Layer 16 of a small transformer language model trained on English Wikipedia (21 layers, counted from 0, width 128).
A neuron adds its activation times its output weights to the MLP's output. To switch it off is to set its activation to zero at one token and run the rest of the model.
A neuron's activation on a vector x is quick GELU(weights . x), where the dot is the dot product. Quick GELU of z is z times sigmoid(1.702 z).

Input weights of the MLP neurons that the questions are about. A number n stands for n times 0.0018.
n6: -99 -92 0 40 -105 92 50 49 -73 -65 126 -15 20 -90 -64 53 -15 -191 32 -77 -64 -16 -82 -28 -49 5 13 67 -45 35 42 -148 33 -151 63 -151 138 63 -229 -173 168 -121 -43 -40 10 -16 -174 63 34 -23 13 -78 10 34 -188 90 40 121 -223 21 57 8 -49 85 -65 10 63 -2 7 99 49 -156 -10 -33 154 49 -18 158 68 31 2 -13 16 24 56 135 -305 -77 -2 -56 -3 58 12 5 153 67 24 -13 -81 -23 7 -49 -34 -18 62 24 112 -42 31 -146 30 23 -65 -15 92 -5 33 -76 -5 -189 128 34 -97 60 -24 21 40 3
n34: -80 23 0 -185 169 19 -38 123 21 46 -3 42 160 131 127 -80 108 21 98 46 -93 280 -127 79 132 -23 123 213 121 198 -82 -95 27 15 -123 -6 63 -73 -42 -9 -128 -12 -36 -88 -26 -24 148 -197 28 -93 -72 -20 23 -29 98 -75 -3 166 -27 35 -166 -75 49 -17 -86 -151 -25 19 -19 83 -61 175 -61 79 152 130 93 -117 -247 29 -29 -109 93 -109 -3 -109 14 -36 -104 65 99 56 3 -63 -17 -43 -19 -112 30 35 33 67 106 43 96 -103 -120 17 26 -38 91 75 15 -81 -9 79 -43 57 36 6 22 -32 -34 118 28 -66 -362 -29
n37: 30 12 48 30 45 -36 31 -61 133 -14 -92 58 -158 15 -37 -96 72 -41 -33 -12 -87 85 -7 -25 -14 -208 57 22 68 104 160 -121 112 -149 23 35 -136 56 78 -52 -76 -38 -118 88 -61 -73 -32 40 57 17 48 236 -18 -60 12 128 40 125 -82 81 -2 138 66 9 27 102 -83 -33 -87 -48 -44 -93 35 78 40 57 -8 30 72 -11 12 -182 166 -41 46 89 -66 -133 -24 13 -64 0 -17 17 -34 -105 38 -28 5 63 25 -83 -116 5 21 -33 -39 -4 32 -128 -18 37 60 4 -40 165 4 -48 47 -121 -45 61 20 33 -39 -78 112 86
n130: -11 -165 78 -196 177 106 -92 -17 81 19 -22 -63 63 114 10 -15 32 137 -101 -50 -54 -23 147 26 61 11 -48 98 257 27 7 57 -152 -167 25 -190 17 11 -89 165 -159 -147 132 -162 -74 -103 -78 143 -45 41 32 -76 -299 -94 84 141 10 -218 -271 -33 -245 182 -103 4 -73 -164 196 93 -212 68 -47 -210 7 -76 -7 55 109 44 117 -299 97 0 -130 -45 -82 -132 -7 35 -187 68 48 96 52 39 75 -151 63 161 -151 -102 91 -137 36 -139 7 -51 167 -131 -115 -22 -25 29 171 -111 -157 -88 47 18 141 25 41 139 331 38 -185 -63 -45 -117
n162: -71 43 -48 -74 -183 30 -161 -115 61 12 0 -98 -75 41 147 -334 160 183 29 -98 -95 100 45 8 145 18 -61 -72 -12 -56 -111 172 22 69 -50 42 -45 25 -52 133 224 -109 -124 -64 -73 36 -41 163 -167 37 130 -48 -65 122 101 -52 -40 -37 6 -176 154 181 -19 86 -38 -104 282 83 16 -56 24 16 -71 -25 -83 -91 59 171 -63 12 -19 -74 6 158 -18 0 -71 -9 -45 -135 43 58 -22 -277 -21 -62 121 -100 39 -99 26 224 -21 6 -3 61 48 77 30 -105 0 98 75 0 -100 -14 14 62 -21 -68 -22 178 23 -46 -31 46 132 -75
n166: -132 13 -44 -134 15 -125 32 -64 -61 -134 -67 -30 -69 -3 -16 -49 11 -6 -11 88 45 -98 130 49 -116 17 -21 -28 -61 60 -223 232 -114 20 34 -112 -99 69 -238 -64 111 -30 56 -25 8 119 14 87 -68 -65 -31 -189 -111 -37 48 188 118 12 -55 131 -57 223 9 8 -77 -19 21 55 -94 84 -31 90 163 39 -161 -11 29 -137 98 143 -49 -139 -153 116 8 -149 -49 49 -43 126 -50 136 -72 -41 39 -122 24 29 26 -34 40 263 89 50 50 -38 235 -52 -57 -57 50 102 103 16 -40 -59 -42 -148 35 -8 61 127 -115 -61 43 140 -23 -60
n186: -3 -16 54 -157 -33 120 -173 33 18 -15 -18 -134 -34 -194 205 -54 138 -105 -14 131 28 -4 -25 -195 -116 158 204 -44 159 -63 -235 -25 171 -86 -118 43 33 101 153 126 -53 -41 11 14 94 32 -69 -108 -125 -75 -148 -160 25 -21 0 -120 262 11 119 188 -37 -55 -49 -105 -92 -349 -8 48 -55 -129 36 -165 -10 -30 -25 169 153 -4 -74 56 -48 121 -317 -44 -221 -74 105 99 -103 -37 0 -36 90 -141 -63 179 103 -22 22 46 81 35 100 -24 234 151 -103 145 21 -54 131 46 246 24 -162 -20 -72 77 131 -18 -109 39 85 -206 -84 69 -179 71
n350: -94 19 -58 51 -12 -37 -146 -36 -99 -75 131 7 32 126 -23 -117 -100 -30 35 -43 64 -73 -14 -84 -66 2 -145 -55 -29 68 -14 81 -24 77 40 -65 11 128 -49 22 91 25 97 -109 -100 12 -5 63 -23 -27 21 19 145 129 88 -86 37 -52 29 103 23 118 -78 92 -32 -102 63 9 48 -52 84 139 48 48 22 -91 66 -151 80 -45 -161 204 -175 20 -62 70 109 23 -79 -171 86 95 -112 2 -26 83 46 17 109 48 5 50 -27 23 68 -51 -58 84 72 19 98 5 43 21 -111 -50 -11 87 -194 2 25 -60 30 79 -2 71 89 -166
n366: 29 -312 -93 -20 -45 91 -11 166 130 0 52 -152 -191 -46 -63 -157 -118 4 21 -176 -88 188 47 -69 7 62 242 205 78 4 -247 22 60 -55 -43 -226 -220 -93 -166 261 -48 -118 88 61 -4 63 251 -100 -230 -111 0 214 -95 22 -101 -207 89 91 15 -29 -28 279 240 -116 -28 -78 19 81 -70 33 132 93 -56 -123 203 -77 212 7 4 -90 7 0 -15 46 47 -38 -87 -4 79 24 -143 160 -13 40 98 -47 125 93 -63 -210 39 66 -85 61 30 -52 192 35 117 -200 104 -15 -81 203 227 -28 71 126 -11 -84 -96 148 152 82 -111 23 -166 0
n381: -227 -10 67 -262 187 93 -71 81 -83 -41 -91 90 0 160 -70 166 0 -123 101 163 4 253 186 -91 96 -4 -148 -196 -71 20 -157 23 -188 -333 111 -287 -36 -20 -132 32 43 -12 -4 -156 156 32 -27 43 81 22 27 -67 -256 89 -78 -160 7 0 -198 324 -167 188 4 39 16 -79 79 -153 -100 111 98 -148 287 -135 48 119 60 -141 -204 12 -98 -182 16 109 -42 -8 -305 -86 -135 40 -112 75 -74 28 177 108 65 -51 91 -39 76 328 -51 -100 -32 -79 31 -59 47 -232 -42 120 114 160 -233 77 11 -111 48 -135 -47 47 225 57 70 -32 32 39
n410: -134 -288 -70 50 308 124 -96 -124 -117 11 -38 20 -121 0 199 -227 -122 -21 -20 -196 -40 74 -57 73 151 107 164 29 -55 -50 71 81 77 68 -133 -82 63 -246 -112 -62 193 -236 67 0 119 34 -99 -69 -229 83 -30 -41 -162 30 0 -14 85 137 -38 108 -94 10 11 -7 160 -49 -133 -71 -133 87 82 7 -74 4 187 87 6 -10 46 -147 -116 120 153 14 -94 28 -10 68 -105 -118 -157 110 9 61 53 0 70 31 7 112 51 -10 -96 23 267 -230 112 -100 -240 -136 192 30 123 113 65 -77 -41 -33 -108 54 -73 -38 124 -39 -55 17 -42 -27
n413: 32 -150 -210 -64 -95 -90 28 136 142 44 194 -207 22 98 -44 -242 77 93 -81 149 -93 -176 97 -97 337 -115 -230 216 370 34 220 286 47 -42 28 132 -61 -167 -163 19 -61 136 68 -431 -55 52 41 -274 -98 0 111 197 28 -154 20 158 -55 470 -175 205 27 91 -290 153 -59 -243 45 107 17 28 117 -197 62 206 177 -4 -96 122 -112 -312 -46 111 -115 -63 32 -49 -27 -103 -254 -184 158 90 -38 -135 -60 -51 151 203 185 -84 130 -163 -66 -192 -26 -28 61 22 -181 -155 105 -259 197 -120 85 31 0 -73 259 138 -200 -174 229 167 -230 0 82 113
n497: -91 -288 -172 -33 -105 -91 54 20 -50 -111 -68 -195 75 37 -60 76 173 86 -61 184 -67 315 -32 -54 -39 14 -62 -85 -65 -19 -203 95 103 -175 -216 289 53 45 -7 18 170 -15 18 41 159 133 -187 -32 -64 -96 39 7 -39 170 -97 -91 -10 70 -172 96 -30 33 161 -123 21 232 26 214 -107 -126 28 -15 -14 -11 -7 54 73 89 -63 -35 -248 96 40 195 32 30 57 -17 93 -110 18 -90 150 29 -161 -207 76 65 -14 -14 51 -11 -125 177 -217 25 -256 -98 60 -25 97 46 -114 304 25 27 52 -70 -22 70 -13 71 181 123 -121 -47 -25 -46

Output weights of the MLP neurons that the questions are about. A number n stands for n times 0.0022.
n6: 99 41 49 63 -20 -94 22 -49 -29 -14 76 -8 59 -137 -82 2 -82 44 -113 104 64 -18 16 2 4 -131 -6 -55 -50 78 73 -91 0 50 59 66 6 -74 -16 147 -133 33 -67 -68 89 89 -36 -85 -91 18 22 38 119 12 42 90 22 -209 91 -68 -7 126 -48 107 44 -23 -88 9 -31 -98 -88 -20 -47 7 -156 67 47 -68 -61 -60 45 18 18 22 2 -34 47 -41 91 -2 64 129 -147 -151 -10 19 -144 -27 119 -31 -317 -40 72 69 -18 -33 -63 -41 70 88 -37 99 103 -11 105 47 74 42 37 60 3 40 -74 11 5 -37 38 38
n34: 38 43 57 -2 -59 17 16 -94 -56 121 48 -28 -4 -83 -128 51 -27 0 -29 63 31 -115 -14 113 -74 -25 -57 -14 27 -33 18 14 -24 -146 114 44 59 -43 -61 8 4 81 18 87 -133 49 -49 78 53 3 -2 127 11 -85 -54 49 61 -55 82 -83 -48 28 -32 98 76 -83 13 53 -40 47 15 56 -84 63 14 -35 -30 52 28 53 -180 47 -24 71 -41 92 43 -10 0 23 -63 205 -48 13 -50 -40 -275 -25 125 106 -470 104 -37 75 -7 131 67 2 77 -17 -103 -114 12 97 -8 0 -23 176 -83 26 22 -10 -87 -35 0 -37 58 59
n37: 72 133 -65 -62 -28 101 65 -29 -78 -10 43 138 71 4 -96 30 -57 -34 98 -65 41 100 -87 20 41 70 -36 -21 -62 16 -51 -117 23 159 78 10 91 31 15 8 87 22 -12 -8 70 -69 12 34 88 115 -127 -109 -27 49 103 26 0 14 -38 -91 -35 -46 -87 -30 -101 -71 -34 -60 -2 64 -37 -92 -25 -69 16 20 -97 94 -110 -84 219 -56 36 -50 22 -51 -120 -14 -27 -66 -43 30 78 150 25 55 145 -30 -34 19 6 8 40 -51 -78 25 29 -55 -141 0 -41 21 -47 -30 -14 22 58 -160 61 93 37 49 -38 30 70 58 -88 -79
n130: 103 18 83 44 -62 -126 39 63 31 35 94 103 -23 -42 -76 -142 263 116 109 52 182 0 -26 257 -84 148 -116 -111 61 110 271 -50 -71 61 43 -14 97 -167 -43 147 -113 101 117 31 -35 -42 -100 -79 -44 -31 80 -23 -123 -32 -20 151 9 99 141 -134 -6 79 -24 0 -29 -52 98 -155 -70 -78 89 -79 -98 156 -133 109 93 -131 65 -33 38 -61 5 -155 -142 -24 -16 17 -131 29 -96 17 124 83 27 -82 -112 -31 -126 0 -54 -78 47 -51 -44 -194 -27 -95 -104 26 78 -110 -84 -113 -25 -104 -106 100 -11 -43 29 128 130 65 126 81 41 -71
n162: -73 51 -52 28 27 -98 40 31 12 -81 -125 -67 82 53 -76 74 -120 -39 -44 21 -12 88 -33 26 0 -91 120 -99 23 30 -57 -51 129 51 -60 -67 -49 105 -57 35 -21 -19 57 -45 -35 37 -36 39 32 224 -178 -185 157 44 -98 -43 39 18 69 -40 -61 90 -7 -37 -61 -57 23 26 -32 57 38 -97 -13 -107 -99 -129 -19 -11 46 -20 98 -177 77 95 175 144 75 90 151 26 2 -5 37 -73 -22 -77 169 -13 -163 -54 0 -43 -44 -16 32 -17 54 48 106 31 -29 29 86 91 30 -81 -78 -63 -97 146 -254 101 -103 111 -20 -12 37 61
n166: -12 -52 -140 109 -92 122 108 -83 -72 42 33 -2 -2 57 73 -115 -9 -39 90 -4 -7 21 31 -51 71 128 86 -29 4 55 -30 -125 28 -40 -18 -48 -99 -122 2 -57 -46 119 6 -100 -60 2 -127 -81 -25 43 -43 25 100 2 39 12 39 -79 -24 -26 -150 -5 61 90 -103 64 27 -197 10 51 56 41 -37 -48 25 126 -119 149 18 23 169 -23 99 -87 89 4 -104 34 21 -126 94 20 98 -41 42 -35 119 -4 -61 81 -102 -99 54 -59 85 105 -70 40 -13 -53 0 -36 -72 9 -15 -196 197 -57 9 72 -136 93 5 -7 17 52 74 46
n186: 13 -111 -42 -19 15 -56 -47 -71 -107 82 -38 -42 127 -44 156 46 -150 39 242 17 19 -10 -121 -118 73 -114 -44 -11 -61 -56 56 72 -31 35 17 -121 -8 134 -172 -79 136 -11 114 9 18 -61 80 251 174 86 110 72 -119 -3 -56 -262 -40 6 -121 158 201 76 -102 -126 92 100 -26 6 172 183 3 64 -139 40 14 -114 -142 14 -92 82 81 -169 52 25 -9 -88 69 9 -53 99 -60 -47 -110 12 294 -121 42 -62 -23 -171 40 34 -112 136 9 -101 216 6 -202 36 -163 12 6 -73 -21 -43 -17 31 40 -31 110 -144 -74 80 109 64 145 -92
n350: 49 86 -8 -103 35 78 89 -105 2 53 -10 146 16 -17 -56 -25 -61 97 116 -25 -82 30 -99 56 -19 73 67 112 0 -38 -42 -105 27 -68 37 -42 27 10 39 -22 71 7 73 24 131 66 -14 -36 -88 83 -97 -78 -26 43 -47 31 0 77 49 -60 -14 -14 -32 -118 -14 -62 81 -34 -13 -48 -34 -27 -19 -85 50 28 -55 94 -114 23 112 -54 69 -165 47 -76 -79 95 -66 118 17 -55 109 23 -2 16 43 -125 -67 -29 11 -11 74 -113 -75 116 -13 59 -177 53 -57 88 19 32 -30 -124 49 -27 23 44 -20 78 33 -33 -41 57 -93 -30
n366: -99 188 42 -59 -67 256 -3 53 28 10 -98 -20 -93 77 3 -136 31 -80 115 110 32 -11 55 62 -98 97 -134 65 8 -69 8 0 -131 60 60 150 151 -10 73 0 0 7 0 -169 13 -121 -140 -20 7 -18 58 -140 62 -27 -89 -16 21 40 70 14 105 101 -74 -75 -160 -135 11 31 9 -86 29 -59 39 -29 57 11 29 101 40 79 8 -33 -34 44 81 -47 -67 -33 24 92 125 132 80 -62 129 -33 -222 -131 -138 -143 -267 -96 3 -80 169 -61 -2 183 -229 26 -118 184 -101 72 -108 174 -38 -64 89 64 83 49 51 134 -61 45 20 13
n381: 25 -121 152 13 9 151 -22 -32 3 -105 -142 -25 -68 -91 35 -6 -41 -118 165 -120 -71 -22 -17 106 -59 50 113 -72 90 29 -16 20 148 -85 79 -293 -8 6 -86 -38 -124 108 -99 -134 55 95 125 -63 -80 172 41 -116 -42 14 106 32 74 -14 81 -79 84 -116 169 -23 -295 146 44 -33 76 45 -12 -92 -172 21 -76 -172 87 56 -169 91 102 -69 180 114 101 -119 80 -9 -78 46 20 3 -178 40 -25 133 169 110 6 40 -48 197 49 65 -117 61 28 -31 169 -33 42 -39 -8 314 129 -324 -145 -15 -63 28 -8 -6 74 -6 -160 -36 -99 -109
n410: -72 -117 -52 37 35 24 -72 -32 -41 30 0 15 145 30 131 119 103 60 83 130 130 186 10 -39 -192 -77 -74 -191 28 26 117 48 -87 -56 96 15 -72 70 61 -28 -142 -31 42 201 141 15 -47 -52 20 186 19 5 -23 -85 -103 26 -67 -13 -68 -130 18 77 30 -55 22 20 23 50 -269 -34 -86 -21 54 24 161 -45 -8 -92 91 -36 -71 -31 44 -17 3 15 157 25 41 -29 38 115 -150 97 -12 28 -60 -16 210 -73 -170 148 -13 21 -24 -35 -55 -132 3 110 85 48 84 -205 8 34 -71 110 25 -158 -30 -148 -73 -89 187 24 -104 -3
n413: -9 14 -158 -48 96 -105 28 19 73 -108 -100 -58 -165 102 14 -154 -104 24 -195 169 9 -149 126 -104 99 -112 -154 130 47 -48 142 166 260 295 35 349 -51 38 8 82 9 -92 42 -272 -16 -30 -201 -244 113 163 102 123 92 118 -169 122 -127 119 -106 84 -15 -9 -141 38 375 21 8 141 414 -26 225 -252 -157 -95 -12 -306 -360 402 45 -236 53 113 -118 -45 4 225 25 -204 -119 -93 72 9 -9 231 4 104 70 265 250 0 -119 -195 157 -191 18 -41 -372 46 -271 -113 -18 -223 83 -47 48 77 166 -113 17 204 -330 -50 33 104 47 -58 -141 -144
n497: -6 14 -5 -38 0 265 3 -21 147 118 68 -35 -60 -98 48 -36 81 -29 -46 -183 -77 -51 98 21 80 54 -12 -57 52 170 113 95 -46 24 -46 -38 -175 -86 -42 31 -163 -22 13 -69 127 -162 77 44 -81 -4 7 -5 -106 34 10 24 -151 -41 -8 -31 12 24 -85 15 195 -54 -65 -37 3 5 130 54 117 -136 33 43 -126 -50 109 -56 164 -16 -160 -139 33 -154 -5 -15 -74 -32 -38 -68 65 -52 62 13 57 5 52 -22 165 -105 108 -13 159 27 104 63 -115 -95 -43 -11 -76 -268 -21 163 209 11 13 73 -61 -151 9 -3 -28 110 258 97

Each question names a token from some text and the token that comes next. It shows the vector x that enters the MLP there. A number n stands for n times 0.017.

Then comes g, the gradient of the next token's log-probability with respect to the MLP's output, scaled to length 1. A neuron's effect is roughly proportional to its activation times (output weights . g). A number n stands for n times 0.00079.

"ja", then "na"
x: -59 192 11 13 -60 14 -42 -81 50 -27 -24 70 4 11 12 20 21 -10 113 36 99 26 -27 43 23 -21 46 -38 35 -13 19 26 52 8 13 39 9 48 -48 -18 57 3 -64 -33 14 57 23 -4 -39 59 33 -2 51 60 52 -59 22 25 84 18 28 60 -4 -20 -70 -15 -40 -27 61 11 -1 -19 19 26 18 -61 -118 -25 -54 50 15 -133 14 5 40 -25 -22 25 11 -11 -24 -47 64 4 -59 -22 -120 -39 -14 36 -330 -17 -1 43 -56 -6 23 -97 6 -1 -21 -11 -1 -12 21 -4 46 3 -9 -27 -22 4 -38 -58 -6 32 31 -11
g: -107 -41 -90 -48 8 -117 2 -105 144 -288 -52 -96 78 200 -67 -52 49 304 21 -89 8 23 118 117 -28 -244 171 -105 135 -102 -73 180 -89 -117 -1 -33 219 -43 162 53 41 -45 119 -52 -17 -127 -51 114 -75 11 -36 56 177 -128 -85 -28 42 -16 -61 -137 -128 135 196 46 31 232 64 -39 -96 158 24 3 20 -83 -69 6 -192 -208 -63 63 -172 20 108 72 122 21 -91 89 -75 27 -23 -40 219 -21 -96 -107 21 64 155 -49 -60 56 156 -214 -36 46 -114 -75 89 142 -168 92 -147 15 7 -84 -51 -38 24 269 -218 117 133 31 72 15 -165 50
Which neuron, switched off, lowers the next token's probability most? n162

" Del", then "ist"
x: 4 -19 20 12 19 -1 9 -10 54 24 29 -22 77 -34 -36 33 -4 3 55 -31 16 57 0 42 2 0 25 -45 21 -59 41 -15 84 -10 8 7 19 8 -63 -41 13 10 44 34 -17 -12 11 -12 29 105 2 14 -5 12 22 3 -24 2 -44 61 56 -21 -31 25 -57 -64 35 -3 73 30 31 -35 -15 47 -24 38 -85 7 34 20 51 18 5 2 54 -27 -21 -17 31 11 -36 19 -14 84 -47 -8 -199 52 -21 -22 -365 41 15 -43 -15 -34 15 -59 66 3 -1 66 51 -14 -3 1 20 -31 -35 -46 41 -22 -85 -1 -35 -46 21 22
g: 70 85 108 102 104 137 60 181 -154 50 119 -186 55 -221 -75 -94 34 126 46 -52 157 30 179 129 -60 15 -38 -169 0 -83 32 115 1 122 -103 -150 114 68 -138 82 -198 89 -109 30 205 46 -158 -57 92 -46 -148 44 103 -30 66 84 -124 101 103 90 1 160 -55 38 28 16 131 -176 147 -50 -92 72 68 45 121 -153 -139 160 -211 18 45 33 93 -30 27 -92 -157 -60 15 -78 84 133 -92 -172 143 -66 -121 16 91 -81 -16 -112 -218 14 -20 189 151 -137 -108 88 -147 110 49 -111 -228 -139 33 287 -48 -111 -118 61 3 -71 79 -174 -158 9
Which neuron, switched off, lowers the next token's probability most? n6

" ", then "Early"
x: -14 -37 11 -16 -61 68 32 19 17 17 82 -50 38 20 -34 44 -8 27 -22 -21 -43 35 8 43 -4 41 -24 -2 5 17 -2 13 33 -46 -17 8 47 -26 55 5 6 -3 47 47 -13 7 6 -54 -17 61 -1 1 -5 44 8 -16 34 21 56 -27 33 4 -3 -24 -58 9 23 2 -27 20 23 -62 -19 15 -6 20 -130 13 24 -14 -34 13 8 21 -6 -26 -3 -12 -5 15 48 -14 25 26 -1 0 26 7 -10 12 -403 -47 8 -45 -34 -11 7 -32 22 4 17 26 34 41 65 -127 17 14 41 40 -79 -16 49 -19 21 -13 23 -1
g: -1 116 -112 -40 17 -14 -1 119 -167 98 -23 -9 52 10 -109 -67 -118 38 81 -157 -220 9 73 141 -48 -111 -27 41 45 -75 -17 -64 -233 52 -89 -2 72 116 204 18 -19 -233 188 92 -59 57 -171 11 60 -96 41 -218 -171 21 -19 95 72 77 -15 -138 114 57 -114 -77 5 -76 -53 60 122 53 -115 98 -10 126 -42 123 63 2 -13 -230 196 -311 -163 -2 -57 -94 -126 58 98 50 198 142 -112 266 132 -19 -71 95 47 -26 -28 73 132 -118 62 76 -28 99 -70 -107 188 131 -174 109 141 63 -129 46 176 -232 98 136 170 -4 -100 -14 -87 -173
Which neuron, switched off, lowers the next token's probability most? n366

".", then " She"
x: -24 -19 9 71 19 42 6 -43 23 12 -22 -16 -24 -31 21 8 -33 1 44 9 2 21 15 16 -13 -25 -7 -6 17 -30 8 -23 22 -17 -12 33 -10 6 42 -34 -30 -3 7 24 23 8 9 -7 32 54 2 26 -4 3 28 -46 77 51 29 28 -19 6 15 14 -76 -9 -24 14 2 19 -26 -52 -24 33 30 55 -5 28 -4 1 19 -35 10 24 -10 6 41 9 -5 8 31 -19 -33 14 -18 64 -17 31 10 2 -465 8 -1 3 35 -32 6 -62 -24 30 9 23 1 -52 12 5 -42 21 28 -43 20 -27 48 -45 50 13 -16 6
g: -125 -70 93 101 93 27 82 112 168 -102 38 -220 -27 -120 -76 88 -58 233 -61 -123 -44 -151 20 -198 47 -229 157 125 -60 21 40 190 -85 -179 -24 237 14 102 17 86 11 -98 -199 -16 -156 -36 6 135 13 44 114 52 -132 -4 189 5 8 69 54 -108 -71 -14 -5 22 -90 -58 -56 43 4 76 145 -106 27 -121 -251 122 28 103 -21 50 -36 -173 1 -91 -96 -9 16 13 -186 153 129 40 -113 59 -126 169 21 42 -37 101 89 -33 -269 3 -14 78 -139 -91 123 -59 30 184 -191 199 88 -95 1 -39 -235 111 126 110 233 58 102 96 -92 -171
Which neuron, switched off, raises the next token's probability most? n410

"|", then " Jan"
x: -14 17 51 18 4 69 5 -20 -19 -11 -18 11 11 6 10 8 22 29 24 23 -12 8 -39 19 -13 9 9 11 -12 -4 -11 1 41 32 7 1 -5 23 -1 14 9 7 -24 -24 22 4 19 33 -23 35 1 9 47 53 -3 1 7 23 8 31 45 5 -11 7 -100 -4 29 33 -21 4 -5 14 -121 6 27 -4 17 -5 12 -27 38 34 0 -22 6 -3 6 1 -27 -42 -6 -43 -23 32 9 7 -41 21 4 -13 -440 -7 18 6 0 -4 -6 29 23 11 3 -8 21 29 16 -27 9 -12 14 -11 22 5 29 -6 -6 19 8 -55
g: -35 96 -102 35 8 37 -110 -181 121 -182 -34 -41 -284 30 113 169 63 -89 109 -223 77 11 -14 161 -109 -53 250 -29 109 38 -216 1 147 -31 84 98 -51 142 69 141 -95 14 183 -99 -130 118 165 37 -23 21 134 -51 191 -46 35 151 -29 -59 214 12 -46 103 -105 -48 -142 137 -227 -87 -47 -6 -56 -18 108 -114 102 100 -190 112 -71 -87 -89 -163 163 -29 -49 52 -96 -298 63 117 -111 -72 -57 126 44 -18 21 -71 114 -251 46 -2 158 -140 -114 62 37 -9 -35 202 -108 -18 32 95 20 40 -52 134 -122 45 57 -59 -166 -107 -67 143 73 -24
Which neuron, switched off, lowers the next token's probability most? n350

"E", then "vo"
x: 23 158 33 58 34 19 -38 39 -90 19 -28 24 85 64 -22 72 -46 -7 43 11 4 5 6 9 -30 69 -126 -50 -13 56 -57 -26 38 10 22 26 31 46 -38 -48 12 -62 13 2 -28 38 40 14 39 101 -38 -81 -24 -7 35 5 1 22 19 48 -37 5 -13 52 -133 -40 68 0 53 110 0 -30 26 -17 -52 -29 28 -6 11 62 45 -79 -23 -46 16 -5 38 -44 2 19 38 -11 49 15 3 -38 -87 82 15 -5 -287 38 52 -22 -58 20 9 -60 36 -4 -47 56 -45 -25 -50 -77 34 -90 24 21 7 -42 -1 -21 52 8 -31 15
g: -61 -61 -94 88 -68 112 204 78 106 279 100 -1 -116 20 167 -8 -104 -3 22 88 16 59 -82 -150 32 -80 -75 -11 -195 68 14 -195 31 145 -17 -297 -74 -80 -162 -41 276 -122 -48 -113 -130 167 -127 59 -3 1 -96 119 -89 -15 -134 38 165 -187 -99 -24 68 67 -72 8 -15 -57 129 73 55 48 119 -96 65 -240 118 -4 -90 6 122 65 -99 -79 -23 214 -251 -232 27 8 85 -96 -6 93 -11 185 101 -18 -92 76 -132 -45 84 -79 91 223 -30 -36 66 -16 148 90 44 68 80 130 16 -4 19 80 138 40 -111 -231 88 140 -11 -235 -55 -103
Which neuron, switched off, lowers the next token's probability most? n166

"1", then "9"
x: -5 -107 54 5 8 59 76 29 21 3 -16 6 21 -15 -50 16 -11 -24 14 37 -25 -4 21 35 -2 12 31 -4 -32 27 43 1 -3 16 54 -33 51 10 -14 42 -55 -11 14 -12 9 45 16 -8 48 61 -36 -19 -38 2 29 -14 8 15 12 -3 0 29 -43 24 -89 -20 29 -13 19 57 6 -34 14 17 9 -15 -30 -9 32 26 -1 -35 -54 -2 4 -42 48 59 -45 0 -1 -3 57 12 1 -8 -3 89 -18 -11 -418 27 26 -47 -31 -13 29 -35 -13 10 -21 27 22 -30 36 -21 14 -74 23 38 -17 12 25 -61 -22 49 8 -72
g: 18 181 185 -203 -56 33 56 6 43 173 -63 50 188 -53 -20 126 -65 59 91 98 161 130 -67 177 137 0 -166 70 -156 -94 65 196 137 -106 69 -162 -51 -92 -131 167 134 78 121 -104 -19 -128 0 37 -29 -11 -215 69 175 161 22 -13 82 202 74 -144 -10 -24 -144 149 -20 -54 -35 -10 -78 -1 149 8 -80 -9 3 -70 -100 -231 80 -69 -67 -107 -49 -133 -106 5 -66 143 127 1 -108 115 91 230 -233 -221 -80 33 21 -70 -59 -48 71 -41 -130 -183 -75 -4 256 -27 152 91 -72 -5 -143 -149 124 -120 -79 -20 37 -85 -129 58 93 -110 -150 140
Which neuron, switched off, lowers the next token's probability most? n130

"z", then " Drag"
x: 8 167 -3 -49 32 15 12 -37 34 -14 34 59 53 27 8 45 -2 21 51 -11 45 -3 -2 21 4 22 38 -6 18 45 77 -6 132 9 31 49 43 24 20 10 77 -9 -57 48 -39 -4 2 25 68 67 -54 -30 -90 85 -18 30 -48 7 29 10 -42 -3 5 60 -58 55 -5 -23 -23 42 2 -8 -7 -8 -33 -44 -61 34 -39 13 24 61 19 -4 -11 19 21 5 -50 -28 37 -88 20 30 -34 -15 -129 8 -68 7 -375 18 -21 -9 4 -12 2 -36 -9 -29 -53 -43 -28 34 2 11 13 -8 -64 5 -4 -59 -44 -13 33 -2 11 -65
g: 219 48 60 173 67 117 -92 -310 -55 35 -96 -156 -108 -6 -60 103 -128 -160 147 -30 -93 -117 -64 89 94 8 -81 -78 87 -44 -73 169 108 -41 -97 -53 -228 -133 114 -20 85 99 -62 -170 27 107 55 -47 178 -82 119 160 281 10 60 -50 49 -190 -16 -88 264 -47 -16 -38 143 2 -14 22 1 12 -96 98 79 111 -6 74 -17 300 -55 199 -6 91 34 -186 1 51 58 -38 -51 -42 -44 1 -110 -87 24 83 -87 -7 159 -31 -93 7 71 204 -124 -62 112 -59 -216 -63 -26 -266 -38 179 -89 -124 158 97 -124 46 72 -109 8 -123 -166 94 -56 21
Which neuron, switched off, lowers the next token's probability most? n162

"ist", then "ed"
x: -5 155 40 -15 -6 12 -9 -48 -28 27 -30 128 -69 5 -47 -2 15 26 25 17 42 6 58 108 -13 -4 -5 -46 29 -20 38 -57 87 -47 -21 3 5 64 63 13 -49 12 -32 66 -3 6 38 36 10 18 -39 20 23 18 1 68 -50 64 6 -5 -15 17 -30 8 -41 -1 -5 -28 -20 -32 19 9 -10 -9 -12 -29 -105 38 -2 35 78 -57 73 0 35 31 -33 -32 -3 29 10 -12 85 45 -37 -91 -73 79 50 -11 -366 -140 -19 -34 18 19 21 -61 -48 26 -36 49 9 -16 -50 -36 31 10 7 40 26 -24 -11 -22 -70 -15 16 14
g: 72 54 163 92 -139 106 40 44 50 50 -161 43 37 -52 42 -94 -123 125 -138 -205 76 7 110 -85 241 59 -125 -29 0 -77 -116 -62 -186 -178 117 132 29 49 32 -108 -42 87 121 -58 47 129 -48 -125 -164 -148 -39 165 61 45 -34 -47 -78 -91 -103 -156 -132 -132 1 -217 66 -50 150 -86 -46 -41 25 237 93 -107 171 80 112 -80 -110 112 -44 30 13 66 201 55 124 -51 -110 -179 23 126 186 -12 319 -96 -26 1 51 -158 -104 -149 127 -136 -58 96 -205 30 99 94 -11 -147 -119 156 20 108 49 -121 207 -83 -26 -48 91 159 88 -126 -92 119
Which neuron, switched off, raises the next token's probability most? n37